Layer 6 of a small transformer language model trained on English Wikipedia (13 layers, counted from 0, width 96).
Take only the direct path to the model's output, skipping the later layers: a vector added to the residual stream pushes a token's score in proportion to its dot product with that token's output vector.

Output vectors of the tokens that the questions are about. A number n stands for (n - 500) times 0.0026.
"é": 486 305 554 490 579 273 563 595 231 328 586 444 499 336 425 707 534 526 647 425 367 147 542 359 682 541 278 558 642 669 606 613 481 536 498 593 577 413 308 410 626 408 425 619 434 545 570 475 581 349 967 582 475 559 632 502 254 324 537 625 437 524 403 784 623 320 497 443 629 537 542 502 586 273 612 342 403 559 719 505 523 452 614 486 511 398 429 569 474 486 552 462 479 512 600 370
" any": 595 546 586 439 488 488 623 404 569 365 555 310 532 492 422 488 602 497 394 518 356 355 648 433 705 390 626 744 441 561 461 422 472 811 528 664 805 743 488 496 292 563 331 622 625 383 253 532 429 268 439 323 417 436 224 558 398 458 633 684 328 512 445 568 18 391 484 626 463 529 629 640 458 621 579 308 484 543 550 500 708 623 316 384 271 611 628 504 656 602 762 451 283 588 366 641
" Off": 597 494 521 679 606 577 458 590 445 569 648 358 545 597 520 514 557 307 767 716 622 487 535 504 409 356 569 292 294 303 313 498 493 512 398 409 718 584 221 620 447 615 549 690 603 461 374 410 543 709 589 376 564 609 548 307 528 274 392 353 307 491 511 557 401 719 386 629 446 379 519 449 572 523 550 506 643 387 523 466 553 628 408 483 667 534 429 273 394 595 601 640 314 300 473 600
"hel": 452 547 705 408 554 191 499 701 161 390 559 565 526 635 369 525 425 306 545 521 525 449 708 312 372 686 594 427 375 763 516 290 468 594 546 480 914 750 187 612 646 500 644 552 704 397 446 633 282 115 542 339 255 378 571 388 455 574 146 536 475 637 314 725 449 423 530 726 550 623 490 364 472 453 628 440 314 439 472 536 423 241 626 818 495 321 612 499 742 721 517 567 508 251 404 942
"ric": 331 670 422 761 401 270 700 238 511 314 662 550 592 392 624 181 426 570 639 427 454 321 472 369 207 669 506 350 376 507 659 234 465 479 785 374 502 683 407 768 466 433 460 438 469 616 584 707 349 182 549 463 515 586 576 488 478 497 511 506 368 685 375 384 794 703 627 557 628 698 325 356 626 710 685 391 383 748 513 596 692 168 395 742 368 258 591 520 413 269 678 580 452 361 676 545
"ere": 455 513 725 492 400 311 658 295 442 350 395 539 712 410 342 577 508 574 562 452 224 580 781 705 543 348 636 370 527 570 428 408 466 513 519 761 591 376 187 641 612 555 500 339 383 569 546 463 384 212 739 534 339 541 762 652 418 341 412 471 654 583 413 616 434 385 127 678 592 581 303 519 423 535 395 405 617 734 420 398 510 905 460 558 285 557 595 459 475 535 456 589 422 610 616 498
"pen": 679 624 528 521 845 622 526 563 398 307 474 681 571 658 530 434 775 403 528 496 473 501 719 186 437 336 712 604 533 298 310 460 458 277 380 271 592 455 539 319 478 581 691 593 448 537 411 548 493 40 730 294 506 718 478 611 392 638 605 525 98 268 528 384 712 744 447 717 708 584 634 315 301 354 427 835 166 602 629 422 664 338 299 595 253 371 370 421 581 755 557 492 426 756 383 521
"ment": 594 403 586 530 667 508 514 339 498 414 564 359 650 127 512 576 231 172 465 610 30 221 557 344 885 638 597 356 460 95 389 528 490 514 616 774 487 689 381 423 714 459 540 755 433 252 408 599 194 240 556 493 765 582 387 537 400 515 413 590 519 498 360 477 516 586 950 444 662 516 539 509 337 844 310 252 522 753 512 523 735 231 253 493 589 452 415 415 730 396 794 781 483 529 805 646
" Co": 599 498 355 383 484 497 586 369 440 476 469 542 481 449 571 427 592 222 581 553 464 658 330 597 553 366 579 381 429 539 423 367 486 508 463 509 542 334 348 407 494 587 574 776 430 343 544 393 539 528 567 276 491 383 495 201 477 539 511 299 527 501 309 589 623 776 494 485 443 633 520 616 473 656 599 673 470 410 529 392 516 639 494 519 555 556 761 462 445 468 488 745 565 613 478 672
" Can": 634 650 572 486 467 476 524 479 457 522 427 621 513 489 529 342 486 535 415 612 442 661 539 449 553 529 508 761 472 532 586 562 478 559 458 413 829 323 436 501 474 603 537 551 652 545 382 402 612 323 640 247 501 492 200 165 532 469 456 410 543 501 350 499 534 432 657 456 409 638 473 492 477 589 334 405 419 379 440 529 761 486 504 465 544 496 735 613 368 423 464 541 533 589 454 449
"ank": 827 607 735 733 706 352 539 670 504 436 511 576 475 480 464 297 408 435 621 459 283 426 501 612 342 552 422 592 492 246 369 604 474 512 665 695 227 500 384 365 625 351 412 754 319 524 597 523 361 722 332 419 359 630 421 597 326 549 516 523 445 649 403 642 406 539 577 680 771 474 604 413 542 523 412 430 629 398 566 304 505 532 255 534 539 562 547 97 437 646 579 442 442 337 605 576

Each question shows what one neuron of this layer's MLP adds at an activation of 1. A number n stands for (n - 500) times 0.0032.

n203: 500 803 517 465 662 581 552 631 620 439 411 562 537 630 474 449 478 562 432 591 308 433 558 315 497 386 512 535 718 503 540 500 425 388 559 516 370 542 523 297 461 585 624 494 604 689 772 509 474 566 304 564 570 550 540 424 430 436 506 536 538 614 619 465 488 518 430 637 626 326 428 459 275 484 554 415 635 315 337 330 497 530 515 456 530 484 320 454 636 416 475 449 400 485 450 440
Which of these tokens does it push down most? " Co"

n296: 484 539 531 379 402 474 582 486 523 494 441 546 316 497 450 553 453 365 500 609 500 463 420 443 365 436 558 574 474 372 422 512 619 464 568 491 543 616 604 515 806 689 397 336 609 344 443 568 568 370 556 438 532 463 443 477 678 455 497 403 367 607 353 555 629 503 446 657 592 469 572 442 500 397 581 626 538 525 494 549 570 616 375 531 227 537 403 553 697 387 503 619 455 503 459 469
Pushed up most: "pen"

n63: 510 538 655 540 190 603 282 418 479 455 633 486 576 581 461 526 580 326 549 535 183 658 417 484 319 547 446 516 212 511 484 603 402 481 672 442 722 551 439 584 375 540 305 297 288 618 372 535 569 435 485 547 504 518 577 547 603 705 538 239 504 473 657 386 395 524 420 465 533 565 582 659 593 535 651 358 270 691 524 525 320 654 534 427 497 475 391 583 467 486 365 483 611 685 470 538
Which three tokens does it push up most, strongest first? "ere", "ric", " any"

n222: 541 496 558 756 308 439 392 380 699 613 611 534 412 561 535 602 409 585 582 500 619 579 328 380 497 417 598 310 548 309 590 628 534 561 628 517 458 612 453 384 542 542 391 222 350 530 587 443 524 612 177 510 469 689 581 524 324 487 467 400 596 765 541 449 549 680 674 442 539 592 536 580 574 275 673 413 436 379 365 483 413 434 519 437 473 466 592 400 472 720 507 490 497 503 571 430
Which three tokens does it push up most, strongest first? "ank", "ric", " Off"

n233: 568 589 612 363 391 500 552 532 662 436 507 257 418 497 529 594 357 448 591 326 306 386 598 497 409 703 396 426 613 603 224 325 518 426 656 603 699 449 592 471 420 497 527 503 462 507 556 642 690 163 439 674 379 490 552 521 350 510 531 540 468 426 327 493 621 362 582 434 489 549 432 233 657 486 454 490 329 326 578 574 674 685 560 474 514 552 531 486 523 598 619 439 657 507 586 710
Which of these tokens does it push down most? " Off"

n176: 506 523 533 644 494 537 503 619 423 515 494 404 427 367 440 638 449 481 739 517 273 636 485 438 497 197 357 581 484 487 489 601 273 543 451 475 397 503 446 432 636 567 470 424 658 524 565 491 532 422 538 494 538 481 565 621 303 711 409 451 628 667 575 237 530 443 486 503 629 507 617 373 392 385 585 518 312 548 479 560 370 452 414 574 542 423 605 534 621 455 353 506 448 460 559 781
Which two tokens does it push up most, strongest first? "hel", "pen"

n31: 366 453 319 633 700 393 453 317 491 540 543 538 634 634 410 490 448 481 343 623 367 465 547 508 412 503 627 477 414 350 369 369 635 590 500 398 319 461 546 429 591 518 457 500 657 567 423 556 461 358 506 562 612 569 367 577 611 441 632 556 570 476 848 437 609 485 590 425 250 456 546 494 423 406 561 503 648 587 667 475 328 424 512 354 601 710 509 518 550 533 560 621 420 460 348 483
Pushed up most: "ment"

n345: 532 318 551 447 236 514 446 693 514 420 574 558 243 531 582 443 595 709 538 426 412 481 417 587 421 616 408 465 590 444 562 572 625 609 531 745 416 371 497 443 617 487 450 467 523 383 487 588 704 344 507 619 776 435 419 409 478 652 587 486 431 414 445 469 727 351 448 479 443 422 457 381 748 346 531 487 548 579 570 812 514 256 529 630 533 213 541 423 459 467 538 570 564 442 510 323
Which three tokens does it push up most, strongest first? "é", "ric", " Can"

n237: 634 393 483 612 735 597 454 461 462 466 550 465 254 167 647 400 636 570 353 449 508 298 391 637 465 383 676 572 224 805 609 451 598 484 573 583 419 282 249 488 476 430 568 625 523 413 611 542 177 553 632 515 429 523 423 611 529 553 508 623 524 347 626 351 616 706 755 438 585 404 556 397 383 838 583 492 434 608 485 512 504 504 489 567 379 624 372 588 500 590 793 451 481 561 445 341
Which three tokens does it push up most, strongest first? "ment", "ric", "pen"

n376: 587 542 475 445 479 747 543 436 573 500 480 417 504 517 509 486 363 460 490 572 435 593 728 563 540 434 635 608 368 901 240 601 815 655 500 544 551 461 430 638 683 355 548 357 529 308 623 648 380 449 380 412 493 374 365 514 536 385 435 525 476 391 601 544 599 580 341 413 455 687 490 537 419 557 514 500 390 407 664 304 385 494 513 370 487 387 537 552 537 526 420 597 539 335 389 489
Pushed up most: "hel"

n169: 522 544 485 479 568 528 486 718 336 376 646 624 467 301 535 550 475 428 510 541 660 635 435 534 483 432 633 714 580 598 419 637 352 405 538 574 428 510 368 625 335 487 503 413 780 618 657 715 426 557 290 600 479 620 415 676 578 483 341 322 604 556 514 417 467 208 460 348 400 507 417 500 477 596 311 318 565 526 617 329 535 560 425 627 443 490 407 443 378 670 427 593 466 405 677 300
Which three tokens does it push up most, strongest first? "ank", "ere", " Can"

n183: 544 359 405 721 457 503 426 435 584 560 439 653 507 626 481 518 472 401 486 489 395 592 612 611 657 538 618 674 441 430 432 432 655 800 493 490 681 526 584 532 365 503 510 500 336 477 636 513 661 355 191 561 302 554 476 521 603 493 353 417 541 628 476 359 739 356 460 377 542 551 576 590 538 592 469 600 359 605 474 597 524 362 442 319 540 667 490 370 516 579 229 312 580 345 303 507
Pushed up most: " Can"

n149: 538 683 564 655 637 519 716 719 470 595 378 549 681 631 393 465 704 399 582 471 469 263 577 612 519 648 489 587 603 707 514 386 401 492 727 703 607 551 360 500 406 380 507 478 518 500 603 504 411 438 430 398 534 332 545 339 548 695 640 96 341 514 595 432 410 392 493 511 449 363 435 496 377 522 408 434 334 114 631 318 626 594 493 399 460 234 545 482 566 467 515 678 313 589 486 512
Which two tokens does it push up most, strongest first? "hel", " any"

n135: 372 364 673 712 494 525 363 488 442 482 494 509 585 329 441 487 607 399 696 580 680 397 483 431 463 399 376 637 771 459 567 394 531 568 424 631 468 580 483 709 497 416 381 410 281 320 378 424 642 426 497 509 437 491 527 638 596 566 506 542 525 597 556 466 624 692 607 393 408 659 455 444 471 485 519 449 373 441 527 425 556 491 593 387 557 549 408 678 340 438 519 536 530 400 552 658
Which three tokens does it push up most, strongest first? "ric", "é", "ment"

n34: 374 500 312 419 585 570 444 427 382 500 388 459 497 572 692 562 587 626 569 606 549 711 648 619 443 479 400 474 727 523 363 516 500 396 431 513 581 646 408 513 484 533 692 503 306 260 614 410 445 460 753 562 571 522 581 526 564 494 519 517 544 406 497 252 403 506 542 286 278 643 601 436 485 500 420 546 473 327 491 675 538 509 593 599 561 478 582 444 400 415 487 527 549 391 356 456
Which of these tokens does it push down most? "ank"

n212: 324 493 556 604 636 428 539 526 529 602 490 650 297 572 638 527 433 605 435 763 470 543 543 497 589 494 550 500 606 477 503 347 380 313 685 380 457 494 732 514 649 420 421 516 455 462 302 578 557 390 416 749 420 429 603 654 718 555 420 417 451 393 493 414 365 384 565 556 490 384 434 490 549 353 613 701 454 400 355 589 443 308 466 716 602 562 389 587 369 475 484 573 490 645 422 335
Which two tokens does it push up most, strongest first? "pen", "ric"

n201: 482 518 461 455 599 458 563 402 536 434 567 451 408 468 426 495 553 439 459 603 472 613 422 383 554 445 711 498 465 455 434 482 515 531 544 575 505 625 529 455 612 459 460 417 445 524 291 493 593 533 558 468 390 369 435 532 489 457 526 402 574 535 468 510 566 448 553 405 513 532 547 420 475 366 654 510 482 479 559 441 520 427 395 603 514 439 792 677 593 519 584 580 340 536 551 497
Pushed up most: " any"

n293: 457 546 337 673 487 503 534 569 475 548 521 367 490 608 437 660 439 528 581 601 439 688 520 402 559 497 440 523 380 519 458 662 465 451 583 551 465 590 222 551 503 506 584 530 607 442 453 331 484 314 587 632 376 404 558 573 527 570 384 546 710 476 481 729 416 647 503 786 587 430 352 323 512 609 389 494 559 416 527 421 367 377 435 530 473 509 602 524 500 548 293 449 342 678 465 631
Which three tokens does it push up most, strongest first? "hel", "ere", " Off"

n205: 360 548 285 471 536 574 644 386 416 500 511 477 348 655 531 541 617 287 574 697 620 616 473 708 531 447 481 513 422 396 660 547 543 350 449 433 570 398 459 635 603 409 519 392 447 533 484 452 608 459 409 519 581 398 638 471 637 436 519 485 237 538 474 500 555 544 538 631 432 576 514 425 505 511 451 503 543 399 662 428 396 579 400 251 470 449 497 442 468 522 554 580 389 584 535 567
Which three tokens does it push up most, strongest first? " Off", " Co", "pen"

n346: 728 587 404 411 886 504 624 738 534 412 559 483 546 457 679 642 628 500 272 626 535 580 633 259 431 338 219 208 491 685 727 743 190 290 308 561 435 588 296 709 692 659 538 487 517 483 492 329 566 579 540 500 544 277 692 606 426 517 643 668 613 392 383 348 413 305 434 685 554 328 575 513 464 491 544 370 378 670 254 426 303 471 312 486 504 371 624 551 580 521 357 521 593 274 516 301
Which of these tokens does it push down most? "ric"

n245: 413 470 497 435 526 205 662 399 602 494 537 597 456 644 673 374 503 531 375 524 481 608 365 426 531 603 548 529 576 522 602 562 397 616 453 615 580 558 560 419 542 361 542 259 531 384 488 484 767 545 532 568 522 547 512 532 726 417 638 530 740 467 465 415 548 536 424 516 390 416 433 334 597 572 662 436 202 362 536 510 404 355 509 578 579 422 494 546 410 563 424 518 393 593 375 520
Which of these tokens does it push down most? "ment"

n162: 582 553 456 518 558 615 703 491 497 551 650 334 412 587 252 258 401 614 594 684 488 421 423 550 500 505 421 606 479 569 428 555 522 376 515 470 508 520 556 588 485 381 443 642 626 614 392 584 452 438 542 522 473 430 509 425 617 581 431 392 497 604 494 403 517 511 466 623 287 222 574 542 486 456 342 443 461 373 421 491 500 599 561 551 714 409 436 526 541 438 594 628 534 587 634 383
Which two tokens does it push up most, strongest first? " Off", " Can"

n228: 433 768 641 562 575 348 702 500 388 382 582 651 468 459 657 465 488 625 779 525 434 479 394 452 629 241 569 265 454 623 497 200 619 592 556 434 496 394 534 312 496 461 255 437 407 544 575 384 496 511 605 472 515 387 530 384 610 656 711 249 637 471 573 550 525 402 643 640 402 341 522 662 560 496 423 530 500 674 302 221 365 471 507 357 544 575 613 875 475 416 580 346 574 526 461 500
Which two tokens does it push up most, strongest first? " Co", "ere"